Layer 4 of a small transformer language model trained on English Wikipedia (9 layers, counted from 0, width 64).
A neuron adds its activation times its output weights to the MLP's output. To switch it off is to set its activation to zero at one token and run the rest of the model.
A neuron's activation on a vector x is GELU(gate . x) times (in . x), where the dot is the dot product.

Input weights of the MLP neurons that the questions are about. A number n stands for (n - 500) times 0.0018.
n3 gate: 433 289 500 416 485 474 295 338 514 433 577 399 638 424 553 653 578 505 700 462 562 554 362 415 530 380 501 374 343 242 462 607 459 628 601 437 743 508 364 467 475 500 512 486 503 388 246 481 293 410 554 500 476 489 612 298 489 584 186 599 640 442 489 495
n10 gate: 712 732 589 585 522 501 499 423 405 667 519 488 390 278 550 708 486 456 564 787 481 330 547 410 589 542 681 683 403 600 622 566 607 579 377 260 441 394 463 464 383 526 596 371 422 461 481 207 476 444 453 613 626 521 440 516 595 447 593 512 400 617 386 455
n34 gate: 485 353 377 690 556 612 355 707 296 395 577 719 372 517 609 710 618 501 407 424 460 357 305 691 437 549 457 405 259 370 191 299 363 477 481 287 420 647 313 604 491 647 549 411 487 299 390 509 225 509 563 631 452 382 420 519 304 437 255 590 277 357 473 440
n62 gate: 281 807 437 497 172 488 451 510 491 491 595 430 598 372 678 451 344 548 430 372 389 524 380 606 518 533 365 390 704 546 755 632 559 485 348 543 407 358 535 346 676 378 429 429 292 464 383 663 513 283 357 379 584 392 560 535 592 441 728 508 450 412 591 491
n68 gate: 577 431 468 402 659 368 390 528 583 368 730 532 518 304 596 570 446 570 526 416 562 540 427 409 539 679 588 431 688 442 544 434 469 551 464 498 478 671 500 548 617 305 464 467 656 463 560 592 510 545 259 361 624 810 417 470 581 651 339 461 383 549 581 505
n107 gate: 531 625 368 681 538 450 356 187 653 514 405 363 279 714 584 889 579 675 324 699 452 487 710 704 528 530 745 592 202 504 467 535 567 617 407 352 474 683 556 561 542 630 574 668 739 520 570 392 522 664 690 465 744 452 357 613 542 574 580 463 523 513 754 538
n118 gate: 488 501 570 652 661 430 593 206 503 597 410 391 358 511 140 478 427 479 620 728 524 416 545 416 334 364 547 589 321 736 513 590 626 407 621 314 323 563 632 656 452 564 266 869 703 447 520 452 546 423 496 592 478 748 629 233 447 360 302 734 582 445 526 528
n128 gate: 739 580 484 550 493 720 636 637 453 518 466 454 627 557 712 606 548 397 420 472 497 552 424 529 541 387 442 528 688 409 467 430 529 700 349 859 520 508 384 288 308 751 579 544 655 560 671 605 626 769 500 498 458 602 247 517 517 530 458 481 758 786 596 396
n135 gate: 405 481 781 474 574 312 536 615 375 370 401 581 424 716 475 566 419 627 683 332 738 574 405 562 436 316 657 747 398 580 488 751 351 528 433 420 409 555 455 488 560 710 433 396 479 497 699 647 507 459 104 576 436 386 346 504 565 582 461 482 525 475 358 485
n141 gate: 539 590 221 724 530 473 679 430 321 545 579 506 295 616 513 610 133 422 260 594 580 437 445 521 336 379 488 612 468 535 450 524 429 440 402 454 266 410 430 558 585 659 465 336 352 324 724 697 488 483 486 656 729 436 463 453 463 567 515 455 597 402 363 585
n184 gate: 464 394 521 361 435 597 431 570 490 589 358 618 633 714 425 551 840 530 567 688 545 468 508 462 563 543 507 660 476 556 402 596 284 648 586 599 550 518 599 694 389 488 432 482 539 594 605 560 443 642 653 386 319 572 408 638 524 547 704 616 498 475 395 631
n3 in: 500 602 542 583 532 490 676 489 361 531 367 342 438 455 410 194 288 520 458 399 340 707 392 403 624 502 407 336 573 446 316 480 605 378 688 426 431 523 517 652 698 392 646 695 485 570 506 367 492 366 410 451 581 403 600 570 405 594 490 458 503 338 338 573
n10 in: 684 691 634 547 704 471 549 396 419 420 618 451 264 537 509 702 470 519 473 755 383 315 311 652 477 315 410 447 465 740 177 494 403 547 396 293 458 586 267 335 619 524 484 320 543 610 510 355 516 313 603 526 740 363 493 601 508 611 567 482 481 588 682 238
n34 in: 472 573 725 565 365 332 372 333 423 570 157 586 498 432 462 489 645 361 679 497 647 518 735 470 451 492 657 477 516 526 542 575 635 468 691 963 253 323 480 576 358 249 422 677 631 572 419 327 476 482 403 637 686 679 309 261 664 405 437 607 846 490 559 442
n62 in: 613 331 697 596 584 616 478 611 496 680 411 553 363 506 439 529 756 601 589 501 545 420 563 354 271 467 616 570 436 469 148 550 342 406 474 424 497 764 615 679 297 696 382 573 496 466 479 534 508 591 538 603 365 501 448 525 478 424 248 604 485 680 360 358
n68 in: 504 391 669 654 307 626 485 474 667 481 403 565 540 447 641 656 586 378 462 911 636 401 469 603 666 553 444 631 457 458 652 565 379 439 392 441 578 500 312 563 458 444 762 450 418 377 351 665 404 434 360 626 671 565 476 332 457 566 544 534 495 604 565 735
n107 in: 580 500 538 444 458 603 733 669 658 369 419 253 616 664 503 566 449 465 184 574 578 736 284 547 632 597 616 819 516 699 287 346 317 477 713 636 558 405 291 536 565 690 468 627 776 427 587 722 384 595 377 281 463 363 395 521 412 370 541 660 397 640 554 575
n118 in: 584 769 486 431 673 480 368 481 463 526 639 401 465 287 430 483 348 741 490 658 295 322 529 321 750 469 417 735 414 483 394 550 539 404 720 323 643 771 308 431 492 722 452 490 377 515 428 534 762 325 575 609 477 285 375 615 430 434 567 77 368 291 478 500
n128 in: 435 541 587 241 618 612 511 389 580 668 603 421 440 363 540 578 482 702 457 459 353 513 386 488 447 140 396 388 657 470 747 558 431 428 608 385 543 598 450 451 427 456 686 589 297 639 410 663 407 421 480 560 531 553 699 523 583 353 434 546 313 354 408 627
n135 in: 650 551 317 419 687 543 371 515 318 606 759 378 320 383 344 501 532 309 754 591 541 665 625 134 626 550 706 527 692 309 536 516 500 399 446 449 723 378 506 377 570 576 662 527 629 243 550 461 387 478 734 657 687 613 456 572 741 605 487 680 359 638 542 555
n141 in: 557 610 671 591 640 580 357 447 432 562 484 697 546 668 551 591 436 235 394 580 385 605 526 602 533 548 317 419 536 181 410 480 399 249 449 218 286 569 492 515 678 336 501 598 262 606 345 749 447 425 541 705 484 555 553 439 414 412 388 683 462 273 703 589
n184 in: 564 463 544 400 677 436 462 720 576 454 403 561 461 697 513 678 273 589 785 305 560 468 685 453 298 538 789 573 645 438 486 518 321 462 405 452 662 717 469 882 309 629 624 299 546 443 464 472 347 281 257 344 571 281 697 723 445 655 583 395 591 379 277 540

Output weights of the MLP neurons that the questions are about. A number n stands for (n - 500) times 0.0008.
n3: 553 623 485 363 444 595 480 406 492 508 671 975 345 453 581 578 527 495 768 195 540 551 473 385 601 517 514 531 636 466 555 490 473 366 173 577 604 668 105 494 399 755 521 467 531 294 473 475 769 348 435 711 425 575 533 501 400 576 144 673 655 552 642 527
n10: 411 313 580 620 346 812 337 418 322 201 537 501 391 225 213 566 439 504 619 578 670 523 872 607 642 215 481 496 690 465 531 495 356 518 640 609 567 430 742 323 568 465 516 626 673 513 513 422 717 371 479 613 616 654 651 440 710 672 401 557 553 715 480 370
n34: 661 413 669 583 591 501 448 522 512 480 656 515 412 682 260 750 805 779 628 652 392 325 289 604 590 692 428 355 345 468 385 191 603 423 361 516 527 653 490 370 220 459 399 133 423 486 590 320 496 647 693 407 119 653 441 608 502 489 529 502 662 579 424 372
n62: 674 445 284 566 238 466 744 380 564 506 394 511 395 482 486 452 514 525 368 576 385 445 391 549 591 532 613 320 655 530 746 407 575 685 379 589 373 610 448 584 776 360 764 551 617 628 479 497 711 447 341 351 492 523 587 568 398 547 422 473 583 488 481 401
n68: 366 483 529 461 615 424 452 547 566 702 868 543 560 522 445 405 532 539 386 320 336 758 493 309 535 573 525 556 565 566 390 400 656 626 428 682 505 677 511 441 475 350 398 707 519 586 679 447 525 599 502 526 680 465 408 649 513 375 616 179 647 525 688 360
n107: 465 680 433 454 361 428 473 376 419 463 597 496 224 125 488 386 447 429 598 383 387 643 529 419 352 468 329 227 558 388 550 444 487 693 369 185 414 557 492 208 542 602 706 500 671 534 367 493 902 562 402 491 602 626 810 283 459 469 406 305 605 802 352 516
n118: 256 389 424 540 764 376 615 336 452 511 399 388 288 559 474 379 464 177 695 351 777 521 511 639 195 347 611 492 452 720 520 348 476 636 609 353 331 331 620 655 561 226 483 687 402 554 497 391 475 410 401 559 402 753 604 411 377 497 412 744 582 618 391 756
n128: 803 614 306 633 528 486 601 692 485 485 361 509 477 661 638 378 368 292 309 733 536 500 561 631 491 624 641 558 466 405 452 501 442 596 394 873 361 297 423 404 253 517 564 563 479 419 680 396 465 598 522 375 335 579 586 447 590 607 655 142 491 724 641 274
n135: 559 730 478 536 710 497 322 668 313 482 335 510 820 699 667 442 482 344 519 517 762 251 402 311 103 541 445 387 470 673 407 432 355 425 464 475 382 351 572 407 481 713 605 407 245 418 446 729 235 402 228 493 454 290 516 540 485 400 459 431 169 488 649 670
n141: 419 358 674 456 496 411 554 440 408 469 358 396 513 398 495 135 699 622 750 469 613 699 388 336 288 649 752 483 532 691 538 595 461 656 598 653 630 438 593 632 595 801 385 701 594 621 356 683 599 460 401 130 241 492 545 550 501 594 414 419 237 507 336 509
n184: 433 419 513 657 492 421 281 718 595 459 236 342 213 408 622 347 236 521 400 392 583 467 354 567 271 540 583 428 628 314 439 632 451 390 411 339 391 520 617 698 675 672 504 529 348 522 456 427 221 199 593 580 253 545 771 425 226 605 750 435 472 725 508 718

Each question names a token from some text and the token that comes next. It shows the vector x that enters the MLP there. A number n stands for (n - 500) times 0.0098.

Then comes g, the gradient of the next token's log-probability with respect to the MLP's output, scaled to length 1. A neuron's effect is roughly proportional to its activation times (output weights . g). A number n stands for (n - 500) times 0.0011.

" McC", then "aul"
x: 570 511 375 599 535 285 425 487 485 666 415 592 621 550 744 440 312 383 585 372 602 539 323 642 549 520 445 636 373 431 689 502 539 569 379 470 381 722 562 328 593 317 567 593 586 484 631 586 543 416 449 343 486 521 678 712 431 590 373 572 397 303 650 421
g: 637 655 617 580 412 672 528 558 460 414 518 618 573 628 536 475 576 618 466 620 485 628 528 729 450 344 700 635 322 732 270 509 511 611 484 366 632 666 559 433 486 479 403 438 742 658 562 591 470 488 486 644 456 709 566 285 499 561 394 473 631 528 493 542
Which two neurons, each switched off alone, lower its probability most, in order? n62, n135

"an", then " Max"
x: 414 573 488 561 735 522 580 484 361 625 464 571 372 337 856 486 490 658 383 494 687 472 460 420 398 607 562 353 451 574 439 492 417 384 491 656 422 491 718 632 575 401 502 746 525 460 350 678 605 392 578 301 472 609 556 599 325 475 655 417 388 321 488 557
g: 596 490 509 593 568 518 493 737 542 529 431 554 474 491 513 569 406 426 470 681 390 636 425 739 719 353 523 507 500 625 590 386 460 200 532 489 637 536 607 542 516 606 364 315 541 508 656 478 451 409 526 411 404 447 870 436 281 551 525 570 520 406 623 382
Which neuron, switched off, lowers the next token's probability most? n68

" |", then " Central"
x: 492 427 409 533 656 489 431 589 490 390 675 702 458 700 683 759 446 385 378 584 637 613 441 473 338 481 464 478 523 593 556 577 310 570 522 582 659 370 393 551 504 615 501 606 687 713 393 776 729 433 570 386 388 490 591 422 570 398 414 417 380 421 533 514
g: 480 613 306 517 342 586 458 485 580 388 468 510 603 286 498 288 590 423 469 440 478 600 486 578 670 343 219 354 576 631 522 626 344 629 562 434 507 674 423 317 583 464 485 625 376 435 409 618 592 397 566 331 574 387 501 550 603 540 480 388 661 215 457 508
Which two neurons, each switched off alone, lower its probability most, in order? n34, n107

" Field", then " •"
x: 589 377 433 540 523 435 333 484 363 566 499 512 499 614 682 746 372 504 669 413 583 640 483 458 297 403 543 477 573 507 662 323 383 537 506 434 513 523 570 365 680 627 583 601 491 499 162 696 613 358 306 536 583 474 718 555 604 548 417 480 393 328 545 362
g: 433 504 289 597 294 612 466 448 290 296 434 498 474 529 523 452 678 504 559 490 404 438 402 505 439 473 274 315 265 514 452 628 671 598 385 441 487 606 563 428 494 362 369 478 454 422 413 620 409 660 437 333 752 522 692 342 420 626 517 479 646 475 390 540
Which neuron, switched off, lowers the next token's probability most? n3

" deal", then " to"
x: 587 508 479 470 705 493 509 541 458 779 703 583 388 542 367 386 465 318 446 587 716 682 434 545 249 274 541 663 599 462 761 533 524 526 351 436 486 511 385 577 593 423 573 571 448 663 348 512 714 408 491 652 583 441 477 544 528 588 495 463 338 424 445 645
g: 449 491 330 602 568 552 490 559 592 521 553 183 378 462 701 593 302 342 424 505 518 420 434 425 516 335 683 559 204 654 452 326 583 436 564 556 567 317 445 443 531 550 524 507 493 515 448 412 599 410 460 314 490 645 482 329 525 455 467 657 293 579 698 538
Which neuron, switched off, lowers the next token's probability most? n135

"ity", then " |"
x: 657 480 520 770 601 499 413 535 426 566 677 588 485 415 623 594 539 481 458 568 668 527 498 416 328 476 528 552 476 555 544 300 571 343 577 584 556 453 729 534 565 424 489 730 530 549 376 708 780 342 481 395 490 570 636 637 415 424 486 487 282 324 393 513
g: 502 515 489 360 594 596 637 542 662 441 260 576 472 574 474 606 329 590 532 460 655 501 471 674 470 331 355 390 486 790 607 685 316 610 530 646 623 420 495 508 616 633 513 386 464 701 543 641 555 265 453 446 567 591 551 480 400 476 536 729 595 509 485 637
Which two neurons, each switched off alone, lower its probability most, in order? n118, n68

" J", then "ob"
x: 604 476 382 576 580 441 535 435 383 677 628 581 735 620 738 504 426 482 344 657 539 450 346 525 475 616 398 532 490 490 501 525 388 468 408 441 514 317 588 389 624 368 586 799 480 631 467 533 733 502 530 309 478 629 584 704 489 500 816 460 544 388 413 378
g: 398 543 475 522 434 524 574 434 692 509 615 248 364 586 330 400 514 407 587 490 552 449 573 468 657 877 568 281 652 714 348 411 589 570 660 550 427 440 495 274 343 523 475 555 479 543 514 580 483 561 400 337 453 403 468 660 545 511 515 428 612 359 591 580
Which neuron, switched off, raises the next token's probability most? n62

"ired", then " complet"
x: 711 534 533 486 679 404 471 685 432 636 678 504 510 568 673 264 712 265 476 506 566 581 589 417 357 378 461 597 510 672 567 381 504 579 459 584 560 467 396 621 624 452 454 367 472 676 443 583 592 306 688 523 452 517 432 645 420 436 480 327 214 518 361 504
g: 502 415 610 507 613 578 527 590 289 581 515 427 216 413 472 574 468 592 403 538 431 417 530 443 670 517 679 413 501 271 324 337 533 489 536 306 528 655 521 319 558 555 591 379 468 673 488 581 856 581 492 674 632 612 538 411 598 563 505 437 417 573 529 617
Which neuron, switched off, lowers the next token's probability most? n10

"ax", then ","
x: 415 465 480 595 713 400 314 355 530 567 541 515 337 581 567 414 338 647 244 532 712 541 443 457 485 378 531 487 471 591 416 547 532 523 540 640 441 431 526 520 551 474 572 615 547 461 516 753 410 489 440 463 444 571 579 584 518 468 295 454 151 185 536 266
g: 392 489 526 371 392 532 539 526 469 395 503 531 445 569 547 469 327 481 481 433 454 514 403 591 319 300 686 508 346 621 565 186 242 566 550 276 459 485 513 578 572 517 532 458 582 369 494 586 731 563 334 716 509 596 355 522 624 756 471 651 416 489 403 482
Which neuron, switched off, lowers the next token's probability most? n68

" Ad", then "ult"
x: 548 488 399 611 539 377 566 485 316 654 515 601 569 664 627 253 484 409 581 548 552 492 514 550 621 419 613 750 404 522 609 541 576 293 503 570 654 519 684 447 685 281 642 521 649 610 449 462 601 438 612 386 532 521 550 611 546 442 652 333 320 280 479 620
g: 547 715 514 611 553 611 424 463 338 419 550 538 529 452 432 355 450 508 507 622 463 491 497 309 498 410 432 471 428 757 469 367 559 739 484 439 611 683 375 396 489 422 261 622 403 355 513 521 558 517 456 83 478 538 601 557 571 407 504 507 500 320 477 324
Which neuron, switched off, raises the next token's probability most? n62

" program", then "ming"
x: 470 476 391 462 626 522 572 502 443 702 461 478 450 548 550 346 421 575 666 617 603 604 515 520 481 154 449 657 458 551 618 262 393 499 528 472 421 427 479 420 642 374 556 486 522 635 371 691 716 164 368 577 561 552 586 503 537 557 481 254 338 341 484 625
g: 575 602 448 297 422 580 495 371 500 523 575 587 365 371 679 560 459 577 606 572 510 498 463 417 764 381 222 229 449 375 535 232 536 522 501 578 639 565 514 327 533 585 272 393 385 576 563 347 479 535 355 548 568 438 486 446 487 704 586 390 620 483 445 494
Which neuron, switched off, raises the next token's probability most? n118

"\n", then "|---|---|---|---|---|---|---|"
x: 600 483 416 611 678 326 578 636 383 615 474 723 509 649 466 532 518 415 437 604 607 612 716 280 352 456 468 608 366 731 594 577 377 560 523 587 677 350 654 424 627 518 486 234 550 490 322 763 470 464 605 348 396 483 357 522 450 430 515 519 527 674 416 525
g: 550 416 397 538 494 600 419 695 351 358 727 602 598 429 475 579 514 577 541 323 372 705 491 419 705 489 331 383 425 451 314 241 445 429 483 505 747 488 373 620 343 562 530 618 237 551 559 583 479 561 627 562 504 525 510 534 459 279 452 366 508 528 547 527
Which neuron, switched off, raises the next token's probability most? n184

"V", then "D"
x: 396 556 565 646 439 604 484 693 483 605 471 527 646 578 604 272 439 550 662 557 720 562 350 405 569 473 722 484 529 415 584 544 424 393 486 387 471 511 586 404 701 482 490 726 434 594 420 519 524 489 646 407 368 598 504 628 373 473 846 407 214 433 507 434
g: 439 401 576 512 388 706 464 647 703 439 368 618 578 740 441 496 563 568 645 636 471 596 480 640 511 814 455 497 409 490 317 434 341 491 395 613 732 552 600 571 501 501 465 430 631 498 448 284 531 397 623 521 458 517 503 560 397 181 469 529 591 531 599 545
Which neuron, switched off, lowers the next token's probability most? n62

" |", then " "
x: 601 440 368 486 629 599 558 700 549 475 640 586 456 572 704 625 493 413 697 520 672 585 513 431 427 521 424 493 472 628 524 487 476 491 571 608 623 430 560 562 556 452 469 540 732 622 86 641 690 359 692 401 423 487 497 499 603 455 353 478 365 565 383 493
g: 287 418 620 545 560 357 325 379 714 546 463 390 590 380 675 391 591 402 481 480 602 573 510 314 440 590 406 576 355 386 480 430 690 549 435 581 633 416 555 631 379 419 404 494 345 412 425 565 313 499 529 549 654 628 720 636 620 420 338 474 420 696 350 532
Which neuron, switched off, lowers the next token's probability most? n3

"c", then "alo"
x: 513 393 490 523 553 543 479 410 543 558 505 447 485 401 659 523 411 366 649 525 723 492 434 568 414 470 631 434 424 527 615 557 673 584 502 538 593 764 867 474 688 459 501 606 485 562 401 692 431 474 602 518 465 547 483 720 553 451 451 406 279 426 786 366
g: 442 374 656 335 553 654 707 481 460 400 416 371 444 545 477 430 729 650 495 592 569 400 474 325 415 496 426 530 447 142 242 703 710 428 492 528 532 585 410 469 503 551 389 640 422 417 389 587 608 472 486 671 569 429 458 531 618 425 422 491 485 355 389 400
Which neuron, switched off, lowers the next token's probability most? n107

"op", then ")"
x: 663 503 560 559 451 545 405 442 435 659 659 526 533 594 579 451 342 342 659 484 649 437 451 576 409 324 443 513 469 463 526 490 589 594 500 670 493 671 557 484 530 378 578 506 386 640 235 609 509 475 499 542 471 474 615 555 499 563 570 450 89 313 609 434
g: 507 543 526 487 594 544 545 725 572 468 462 493 440 527 395 574 428 473 455 499 391 504 570 528 389 412 604 379 500 625 447 605 215 488 585 381 343 392 544 561 617 616 482 437 650 517 502 981 650 396 367 435 500 496 449 559 612 529 473 435 274 755 564 479
Which neuron, switched off, lowers the next token's probability most? n34

",", then " A"
x: 589 376 321 556 607 439 552 567 481 452 590 500 521 503 630 760 534 413 401 560 668 648 553 525 394 661 469 503 443 613 711 483 282 529 473 428 537 387 641 352 372 463 546 685 577 391 437 768 772 477 397 539 522 629 444 553 393 560 153 456 477 413 541 483
g: 586 378 513 488 489 259 574 702 315 461 407 382 493 678 446 355 328 452 420 541 490 372 532 624 589 396 789 657 478 384 624 503 332 388 397 695 497 377 490 536 506 569 622 568 589 421 528 533 550 690 546 387 279 529 589 374 655 567 465 457 326 592 518 386
Which neuron, switched off, lowers the next token's probability most? n141